Layer 11 of a small transformer language model trained on English Wikipedia (16 layers, counted from 0, width 96). Numbers have three digits each and are written without spaces.
A neuron adds its activation times its output weights to the MLP's output. To switch it off is to set its activation to zero at one token and run the rest of the model.
A neuron's activation on a vector x is SiLU(gate . x) times (in . x), where the dot is the dot product.

Input weights of the MLP neurons that the questions are about. A number n stands for (n - 500) times 0.001.
n4 gate: 725402770551304513434468588416405268631562348556554337517611464457580414321284491558265378504333441693636557381413576717470504641258487451522373620536469678270535675546185870829329682437451600548744548331365620527518340303482422571225353605397100709513366504513415534434133562429581433625
n44 gate: 561169569601276282288618677791402266522177478402347557527339362522427636621328302523330322560287483752554308514662449467434567533482582495581394362421595558420705289727482314340737710444483410630482625237721317473748710302692406514806648659411522276509537377440482556345505436578156337486
n54 gate: 390320413393319564358640574531443613420643444289812311302413319453597450282561512517464438673370633512605520542399396374472636660541385678439439797296390608476561496386369467525379500730549701532721712404459635430434320314402299418721606674738436270794409611558393504405719709484508462749
n55 gate: 645466505496595320559686514522698321599550550303290432014415342429574363219477551565369417430390610384295360557686313439335396538332551370741568704547555675446316495691334450297270334350677889482367383451602306569783306481482283454472406665420705680505639703477440408358433380445350184760
n117 gate: 542491569355706239313419422671477231385490247339209439596441246430376163366524471343462273799543625599418724349428470271675376485426612309620253466268659557452549399289410418163950476376544643199549562818441388752456408623359610316282639514363401515539417641148598551691444373378326445459
n130 gate: 289756694741698404422282627467459510572226726366609248442213441439426457500354708688355131628505481547563831611510704570667332651302328431514046544580675395486544379637367481382425289705406399461441390294654686813441402643882553607465880643419329520764490412357485630406449417515525422367
n133 gate: 543646434226544238564557758225379347549743192534561824554449555639623544333599646420363339349367305510441344557456601770732573393666540505800753756783584519476600510557389589720475365342714906441465796753057580515410664540266427689490459636466563830678510465470430396796364560385718318578
n143 gate: 496559530343651504259673470305276421534402639246457671470599466698520620441394655781323769685763525620462731429639483395413466425383616513513595728374309396592701315982467356736382479496676353584504513529522611556582697375410529641700421742293604401411521539457569646291379474590661440648
n146 gate: 534538792738576319480569541187601637545377530681443613439218448396710649556423671614292779272561470684520520319368724768720212611542490438551510583568377540485732617500335607634673454700740551399449736555250196392350454583299080618427866772740246505674283258459536846287365649252526282489
n152 gate: 299295818479428571474687577545392328610599546592435405636548388459394353458457275448521496357329422483283344460394082430688445712517397435597126643644462273260637449469212543440378272500410530323453588370570668341379478652569420654784714561508488422461522324677400598491244298405338561397
n165 gate: 422359500504616261581585649487255579344297509390656681580403418557817389219910633651389612482428556618406500144665555722588504500578564601478433737491437358704337402566363649541362559583521709393106412606303391550601486573183211514306513697566610441658327604227509689327457368432537372680
n168 gate: 714307741478496579566556607517533294588527386426591200244641176573343524742362500568518355378500410483602329537487391404404364486532487595416666986650398312579527597606496567734495469756390522579558661797812433630450487338657421295664335394752786419700531384217500420334383630406304483589
n171 gate: 615407780447500683527480519537409420748756370572314512296677547455386309481682716469454311771477541609419611528646626381409542448705516347462540167480543435435449546278360589277433395357432481423519762515405395422586601245574397628552608493576338598419304422488579511649639586265381361582
n186 gate: 504515415408669348429492345599548422649357586360666186484404448373519570649445508544284454464330618558654336566323468467519363533504644416453511552662425445594540414455097314544593328866576379531544558539682488858444292468452563556541762571337342656460276512512323572492529516708793350508
n235 gate: 431431359450367274401682432326400312688560375492516600421533332638496259579540604677332443641389557658393402624578532484740570561734628528323563524464520617520623606335151361364593636520369496347289395360633317663424325633620570417419338590527759364825272464564492489530671392420390549542
n4 in: 471603531377500380591236488456432508383565405500500472253618388407445520284374477504473533679634415761355458667485441539481772484457407360599596690617550425357334500520260458504355388496338409791535511312695643585329346613230598404535525256612489778688384531415822569504512438481508511339
n44 in: 740767496489454581484728625560694733473704515561568504531664575345414431523484500627655489393406511626337488646740456673584550694619693837516489429480555465469465492305588445563696476432554589635747745569436288469532500833472608610224496485500489685379310465362793556600640402464416404426
n54 in: 324419496478496305356540221580733685274511594657407504602504454489326534439420477667421442419515372507359470631538543461552556429302615581485298326590672729752834451623489454408578462328602666553347373729263477462454577612492459565320472609295593415538338738635399562423584381762586478512
n55 in: 469480561318405462468452440541457329357504448583482500570239561713571541244468522496301571378546677638634322426665597536434326376615461500335658547200511531521571661386777380461591643525675458420429281570273450415579539543311406450591405769448459496411414379504475466651612482568663507500
n117 in: 642548665428456551401439489620438303365348398464413477537510328421704507365504586624464309556485546906610391772591692398525493588526340354306524560387688518413430617435244305530526552602405252493448627446485374470362634504437507467628610521446363556338519678429493626528628556764474221550
n130 in: 508753426390643694364496472408496475735464504496492436700654455344312511404480557295572735631536554445404647307636578417642357517533427349584553639298343445631516600513638552598723317525637241679387449456492463686410524345338635435488698439610857520690606500496749623710347358472810679381
n133 in: 627459770445433815488521484607504529425568405504459407588433342554546635755368740688520515325612600754684587300488700314382472554594654740400560602803332484342331544496374680626397274603356341373468406425851447609545484761665556649488452603477379411472524411597594297534568480549315527694
n143 in: 683448454540496328604411717471672508780470570705671520448608689381461589600556542413378536341306432620552290508507641542598607658257290394544465549725328672397481659395515571410680462711569452397410654430424744601538308466616541594401542468518686587713606545485337397759677331447565408429
n146 in: 450462224385449515367554496677323325398530431511368469551559410522345346434507417410533394556434518734533365515636406599453394351575630429772428822300715507522307412481504426560511757523361716463560518576658683552616657211511478604595328430446792440437507534519346419634500470436652647371
n152 in: 469397570360451590581780638444558682652546403500396355419573407478600335500350364394351509327451598551529668776419457325618545480460431457604482623560438384532724607500375464417443332349524594283362295326537563385560543427658429575540372494583363464507655444500430581434466467513406485290
n165 in: 673431511598400563612426391468592314352733559677228342366388709696468473448267451416552223405448439617635600644600477585738389605546545279593297561588560400500572664523416481530673409500679407404651614493557436270431496496583441523715699618533266360778576443603492586380464371549411571429
n168 in: 346703198690726268564487331431523455303271275508435462607362476492492549500488557252587335500648473609723464458151529504504457442569560317742493476602628394476424528396418500597312528442566385492371422288512287404528552394472757492389589504418613698612544411791415534253243552383438470193
n171 in: 464500542456514466661460427596607596544462596493652409411584360500589268507355518742647364577652490705373432615346528628513605325244361560661333318412621609486476538410497410364571500734525514694583449303356597573367472482569459656309442572604476674635497792455595438467398681587475516551
n186 in: 433591612560460529417401606775473508309434410404444427236408467415608465691373500415720333467464416585366453587330537406560259447522467652388480474753511597310584637508258507614463577526520356414474514436504526500493445696463482686470605420589347379474750284463518732609347166482358706542
n235 in: 367451475738447360603367643388373606528504560524315545504643349562649500306393327612472442435482527611450458644451515515545405566294493222472427493569582423532253373441580376335456489463578591644468486231638396596345461634371641372649447419448559138429647493709377381599451575453270497676

Output weights of the MLP neurons that the questions are about. A number n stands for (n - 500) times 0.0015.
n4: 628590345507540552479416448486446579421510437610584430385560371536341585615554537414512422418460484649443626686466551400508418529529414491421478610391530567429552431407556551519547513455590469554534651482463674372427510577479398401539486501538371535600557543530534550677557451460541434599
n44: 475452525407715475480514486438501399684547590472480498441272423411339429395463466479522525460522513417402524576499542632416475616421480512407462432484381499437606505569428417436521554485741600562389596526441567510547425455474430473624566570443540468615539458404540533339530516576474514578
n54: 511511547350635536470495546594724341501574343552605533599484480614440616488510476619368389571497396527505564615433674506422564438420479498464528379614508536424557494572460523562542525451607353467383519487533529589457482418514570493543513494455479467458483499514406565572537456402565587433
n55: 500525471487449568540509485537618563528508428533492441501560555481360622484489391308504503607511392390490490503533686457508549499465487625424565463479373466578661428467433547546574547598470491647442534567547431481472577454615450569496350422532350472578468502556501543534427530551441411467
n117: 467406464426629524417614511680612528408598533615563429457455632437464621415369439469413470598564489542383637486565494511600498599532601521477458445639577517507504531630525466494453515464502502489509529528524519574504496491375385641336554462581411526527521587543570541455429466511488398559
n130: 535445477566433506461580466472765480422513384508403524544440544418307526497561553507461479586595553536495556507476469400530465507563639383446706535526465402461407438584424559486568405553661631520566447609411410453526441510441622481674381446495526501624604590513473457395474528561443535511
n133: 616346534519452473416352471452406630531504452486474407707449366615381638578550504613453551567406423451566504496529521361409597470466411485538505448534272460356578467552579557521535426383629469529470491437617421536524443427589518498567583571486350414401429616620449566479553554350498505436
n143: 379554374540484622400580596473468403605519317536533468591275508459610544548517609602509513547496554598424474495426487518447463451528488570450609603546348511460642426509592481535563511366726518495539548563454462422572508375503495525517473478478511491422568550471499523460549494589442520452
n146: 489584518535480425414541419437288546540474499503439504532449599483601305371521644558338491409523547524597468405616583476540403463597491436475547564494436447378527554426525427560579477498648589566562504580483548621491502649473444504380566569508546469439412362465584574536477533472598533542
n152: 499401546477502504479560428441468433523546445430429502561751453490494436488494448354501517454551516436545467419520595434626670436502529648538518483535546393577503537471492531503524553366182572462484507456460555524454526439524520503492637451464505376528432389420504478485415403434404497469
n165: 565474527511464402506450455394586514456413470508523419527463464459596611443512523444443250502470523594561441445541524556578456540461503443504279445447524451484508521466576549578504316552980415480376552455478476516458445459453378473437542550576500448593425514554509477419520465554420539498
n168: 460602444481548474578374578481429531562470444491354493505426340361468524434530346444386412549464585589440460445581350431426401533415456538478441432501441694515380567591408391497420485512410534627574607498353480566505571553589430417537743514397504498295406620492526577553561494489543463461
n171: 429476393448596555512352493588602455558430578580508473479470578470449408568649437296557492428568493574481420415570485560513595474412479436527550495433630632476413419539577539444685645559556586374490516395472496453505539508394528503427502517509487475402440489530558550437416463448568528584
n186: 349424629516500510541566416588428412493573667460470528477449431479597368460456452537493519480605471526432583475484357500482453533403523492656438503445454488529503451506364448484439641496645517399436407369529589536492379431432606454570470528430538492528484598451373589514489477543391553545
n235: 476608550432577671519430424522672487489441416482384376447452511491505453571317488509483489543522443442525539465499546455431386448433559500590479335543327368588492487469594482520480486485439424418533578484453513581531458520476435540535531369587505494422630436420338522486480725466495568456

Each question names a token from some text and the token that comes next. It shows the vector x that enters the MLP there. A number n stands for (n - 500) times 0.0061.

Then comes g, the gradient of the next token's log-probability with respect to the MLP's output, scaled to length 1. A neuron's effect is roughly proportional to its activation times (output weights . g). A number n stands for (n - 500) times 0.0009.

".", then "\n"
x: 502594538482354629450545463581470418587440542562483625550486466479412559575420538547364411487631575663640438715571545454595494535351383515389591670486517651469361621533244399486460477406395586511485488431538432611468318597545308423646288302398528558456642541558724592553406619680618507432
g: 460302516470407589604382409640375558389428529653587559541498490461413582405362740357456336423340752401539649409528490402439607426304735521504397626490183515338555445621490554546352528457511313474536458558645351402463562432482681634213523428569536414631493331622520632325401615585507680430
Which neuron, switched off, raises the next token's probability most? n4

"re", then "w"
x: 634437686558365453613686620500545552381535405543458464595649451597587541565515596400440494533514413625462435567521200279473493494657434634477454497435656561417535556440579459555505465392413455462433483563441429392347543734831377552443595450363613459580491430408492672604691432810410612514
g: 527594526627414299618547605581550479509502456281395625411371765639374568422462337597489414449506353313479296494570765349391449259632343525304566464428407425354429574647640488397385520468390653414541574415586477516525508407645472343346580548417419535553587269235444321526565425647613459468
Which two neurons, each switched off alone, lower its probability most, in order? n152, n186

" \"", then "one"
x: 578467547524449395549479473553646486515614435737586507434463441577500496485463420644476643488536510416538114349653615578443253370282598598349545680574461581439402757551400451585411499519405571553473442402619425573357592593584482433490436490329567458594419490621427568795505640458635441676
g: 753500357533535462282428434594502346574561652733495479410493365491472585554440625456389479677600500501385757443461484544516706418348597336448445509584547728322437481476455439716562732473472555650689517627346601300386499630478476537402478436405194583625465414627437450480465419337460354316
Switching off which neuron hurts the next token most? n55

" ", then "5"
x: 532510499611644491479470498576471448533728630431607631517563585380612511525529553629604818437459579587531486386537687383441480530581473494525600232416731472390294546373428436406554775760405491530498340466434450486527566561424383394483537590495576534398494563534741556460530665417484572791
g: 404526455564516488356481417483425475421471747639655521655483510566399472323384672424571550434663465251393536516443560713531384327525399716459562773685504451633539630471484563356432579531494461616665398577767296603529493687455550407363413529515699504610470553558411410475613421462352490159
Switching off which neuron hurts the next token most? n165

"1", then "6"
x: 446549471617434484522565523321529691482645542542607367534359522385462476635391455312482505336620490540556452557517653383462623631727521644394524757554465408413525749373391341507345524785573487574581527484567407435552550609535462246564493488613547619554598523625433423467592730482551591650
g: 449582562691512394447550582563452415315572544682587699601521484454419454398688673609607405454412440488351484561429308575576495376624577605518437801456524337622483600512442617468547460633557518562396501501417436493453583475511255614510560480689976462591301449511509411374540398321278534362
Switching off which neuron hurts the next token most? n54

"l", then "ten"
x: 587474539508438486520539562448471532485464633467525631339653612457598549785493548470741441516468489592362323569539582578530474479463673454541447478375583455397509364431538319575517613368411385572525525457456582673321607473737464298299445468490630425548507516322529639554517519601496688592
g: 419414522435662413411407426307481485666382447367683655481438632458376496438331427487485546424329402519599508497644343588606521584531544399608398359822387430270510541341296252490528511323574520610399428616485613351588327371547458472497530365628480546552550730223355673393490485564444518642
Switching off which neuron hurts the next token most? n44

"b", then "ion"
x: 591536673498444500492583559465432446494497496418442439670593690490548558689441515393616402487539297558504479648596737312479487396478656388536421467460607561478467328520541537461706610435377460424542494345427553561381610477399411420430628443469502619435460617211584555568658625601608683642
g: 525463399610588323484530699601451302513265544453748411724495470591435502532332592341416565452472579381562642486563646451408511679351451635694468539324574482591395583362517573395385503369631487433567595572235483584508449248399503460420537606602560340615489540639630445349747242435552382563
Switching off which neuron hurts the next token most? n117

" be", then " his"
x: 479497560476560402373558572322703668549652407551444576448635468515510603444519533552407693550395455593655485492600483577605383462454589525465562330426642433442562478447431402462426576483527664529518527465516454599508424726509573616625240472401574371568561429638503541425530523627437518663
g: 621738651476839521691613653509515438551607474559807540511464600569531518604397631375539351306353443550566284630505570477649488486411409382690543470585548504446287530365581490468105420337420524535387456443411540618511674564450433679567442445477536507506527442428411371337328490444457448485
Switching off which neuron hurts the next token most? n235

"um", then " c"
x: 632475608428451479486451449436571509503435424494511544554697325450543584757524467385563397472648438587419305460447503401264601562473341591396420406534506574608608576404509472634428485339466548576459444460543439510375440631621613552440516289530669366436531439517617549545438574461455614466
g: 504414579416372676385251441415559471600331452276643576485503611553581701423676444551355612370625317442497573431485844514545512569352511539450587549559205488435560535648598481519590328631632625749447440563687680548532306446387600678607449542581353400531460525606349512523542528503582594394
Switching off which neuron hurts the next token most? n55

" It", then " Out"
x: 290477368532476435407620547658537435426461646640687325509642493477636576764432656464580385584416497499612420428433619463482411589493573531537423275417480545466622576454507420414488455506355504525610433415617582368423579557806545523709594420642638378468453415569382503340528427602673477490
g: 431673461760389588397791386392628482437422427533500345415513710467467500428421482416377375604582429653684445495415607745620448373522481553600547547462512554467402324378630720441718672468593333590554567455344418591533469778253388392598382380478551544752465524461463481518363433507612468556
Which neuron, switched off, raises the next token's probability most? n130

" he", then "at"
x: 246416725542435610427319544624525529545437598533527291615474359472727576611521597537366654469439562443708378648479617339355466521491295343478381405542626470509640476464534398586622377486505635518642512590472572425462506725773451605577572577257571514439504442581410599625531385537498515605
g: 621604578487590328221339684563459623453442579448468556571379688507393501424506473584547463632459425565581507441637244457535481514287370434663235300330652523452428619294603695496693457386605409725531723394496388425450513437418525529427451669461620516680390488452328602356626558579557461464
Switching off which neuron hurts the next token most? n130

" woman", then "\","
x: 474494497577425385448313441484678478543521626541549499523680502612480649479540603557365747369534415428488394596504660576488611414544408450419554546392497504366496526545478520500424355423516391599588577562603663552467513594713483480463393502506546534355481559500552489443329591485573407483
g: 385619442446342425468530618314428241460372346519496320466562695492508407645447299426699413502534763500460524306407432459420622562503401640506320663567703502477405478342410552434741410371566398434577754426402602493761514449286595650589635546549438586648418580433521526431541619515491374430
Switching off which neuron hurts the next token most? n143

":", then " Saint"
x: 564356604364495704547364412664718470381640490366664364491503507461328500490486470540568447500427498388538468569449571470542632545434414423441441447533642657427423419428443320275444615395524531424500484398500364590514618523346713531626411486370523543629835576473437489397464556551444461783
g: 453658345514461567452336483510536363419382554542593590601444473502487600488436332397457475484457607625343680456544413543612380377488566701466367577284530404566263419417578337514065416499527549510434394389588822399495701685444328758470482540483493481520704611360388584513552457543516527386
Switching off which neuron hurts the next token most? n117

" signed", then " with"
x: 711552465467437610484491622377658432697686576506563497387440745510642519502477636255578460487393394393490599779555688415643489565681379303557631475461521555488654713461540404456324589444549496440561479490383506621568491545569510585619450468380479484538670674573457422366436347404496493688
g: 365490580420523399478402567594467546640410602396345606699495518444404457448410486645613524328519459553468663720482671450524555488643493519357445390301483303514345573590506609515407397452474249373473494778641593742385409452416369532543591820430567325550588678550230490594534313588509384479
Switching off which neuron hurts the next token most? n171

"loan", then " spell"
x: 396544516574644462406293515518656488488504651518713195633467595545440630611492606509493467557506415487454326611503643428574410521379323461443575567428470573529595599567618449643296409357592410595639571571428526760349459459492414509658633461510539443447402652539383544374505454473595477702
g: 705248558482398566427466653487454401615279537559597543554483739442288378504401496465553365847222383578369531474443533498672337592473425562316547249587439609337321415421585484532438270518488512464403502533571467517608432465499647615448554551315523646565463613623553364589458369371431609594
Switching off which neuron hurts the next token most? n130

",", then " replacing"
x: 643325441410508565511500505489709475533734531561471591615495536342701591619576570529454473511584545573488374451451556351673471553590565683426459515384643496438497531524459359485355450488545530469660376519495466586453509555625298400444301578577569544481600555394502346437599543705537501465
g: 578397600513403486380551620326476583354503138627513373546433443415491464488403627531375619610571511582678473484539657422474495710613373470714565545577284449320649598344257421619431609473504548343520566728575430717501252524537440751236575508554529478618470492424437464383493611444544430518
Switching off which neuron hurts the next token most? n168

"er", then " train"
x: 663558465461479516609361542500659472499585628522503591436679521575448624606498552625446431494668414598475417410472336396430722624600459509581437275517420475522562536515434470535454473452437363543473617659443435427395533705661485539437468499472568537357457560544555630650610522451473670516
g: 562648582565530524474298484386541622587476441311247680512423650460572614451337504602418524573522414516400619514419639530403330541472393571721613408461255339311438455589614605553413394250546508762642594534539474666443305484473314538606510334624431403405454336534495636464710360464655554357
Which neuron, switched off, raises the next token's probability most? n171

"You", then " are"
x: 383472500558520397711551564835451572518524526704339560528570600577527568478401529385394640529467472475664226558413402646443467466444588474577539651498469565342541447435542572419441335402590453583609500592569603471451539607741280433505557415342598522508484437619436466826359431596604493743
g: 520829545321565406590676369532642581543497564549420478344542472318613433435230595267306631434528397416466546533543495512578515425360433488458524552559475412531288556625558351458490667812636371522604441452618520313391382584367502543276431684503688577360450539461431507640438420275442400493
Which neuron, switched off, raises the next token's probability most? n133

" the", then " house"
x: 416426425496561445436440554531852475559479539475507599336455465480513641582484574563426450598425410570547416443390607471494521580322393637363420579566480629482480577521401496492629492489527587650568380322298404482433485659499635478561525516468473477570480520350452401443418531450456531589
g: 545736382583249353447347674574505331547450432634454454517424400607554558648441442438560544444645339530355539455327536702638268549431590591527439541251317479458534278631463477458257509502444696664550566655526532399472686665607470483370399490442418355388489406492434487506469453197493448326
Switching off which neuron hurts the next token most? n130

" she", then " moved"
x: 473502558531493629437531500662600571517520493527479456681581446583564588430492737447401638575433445503630463644413572439381487544740369411508600365569367527482635544429369375346618297339518654454498494645539565332552511780674322582564598530118555584398659500620450430554549461475553437588
g: 312707516464476662547392569501547554576431385450539664725497430464482573679590558631553391516551358474327696460494530375430405322537658649402294559667680507516418479641382442504323435415527518441307532689588581624385348509569434648845514458714503565336445500485627636574643537542416508738
Switching off which neuron hurts the next token most? n171

"up", then " games"
x: 552404556463410571403431707373610576537780647422712589534494493612556559628558524451643678534403276538419544500576375220502641595406460571410547299345520476503536665473573292550271679527553386513566520468385465301460564593549509542616636505512665649461544538466492486401651531444416539431
g: 424564580647541470380346578442520677591295539505570685372520532635480512406404508430491523551375406615289520544440724606403373602653583601404523481668505519433368581465546570525675638483564255707628471569573388347608407564307478405552461475575468549342299428437410359447631795208583583287
Which neuron, switched off, raises the next token's probability most? n54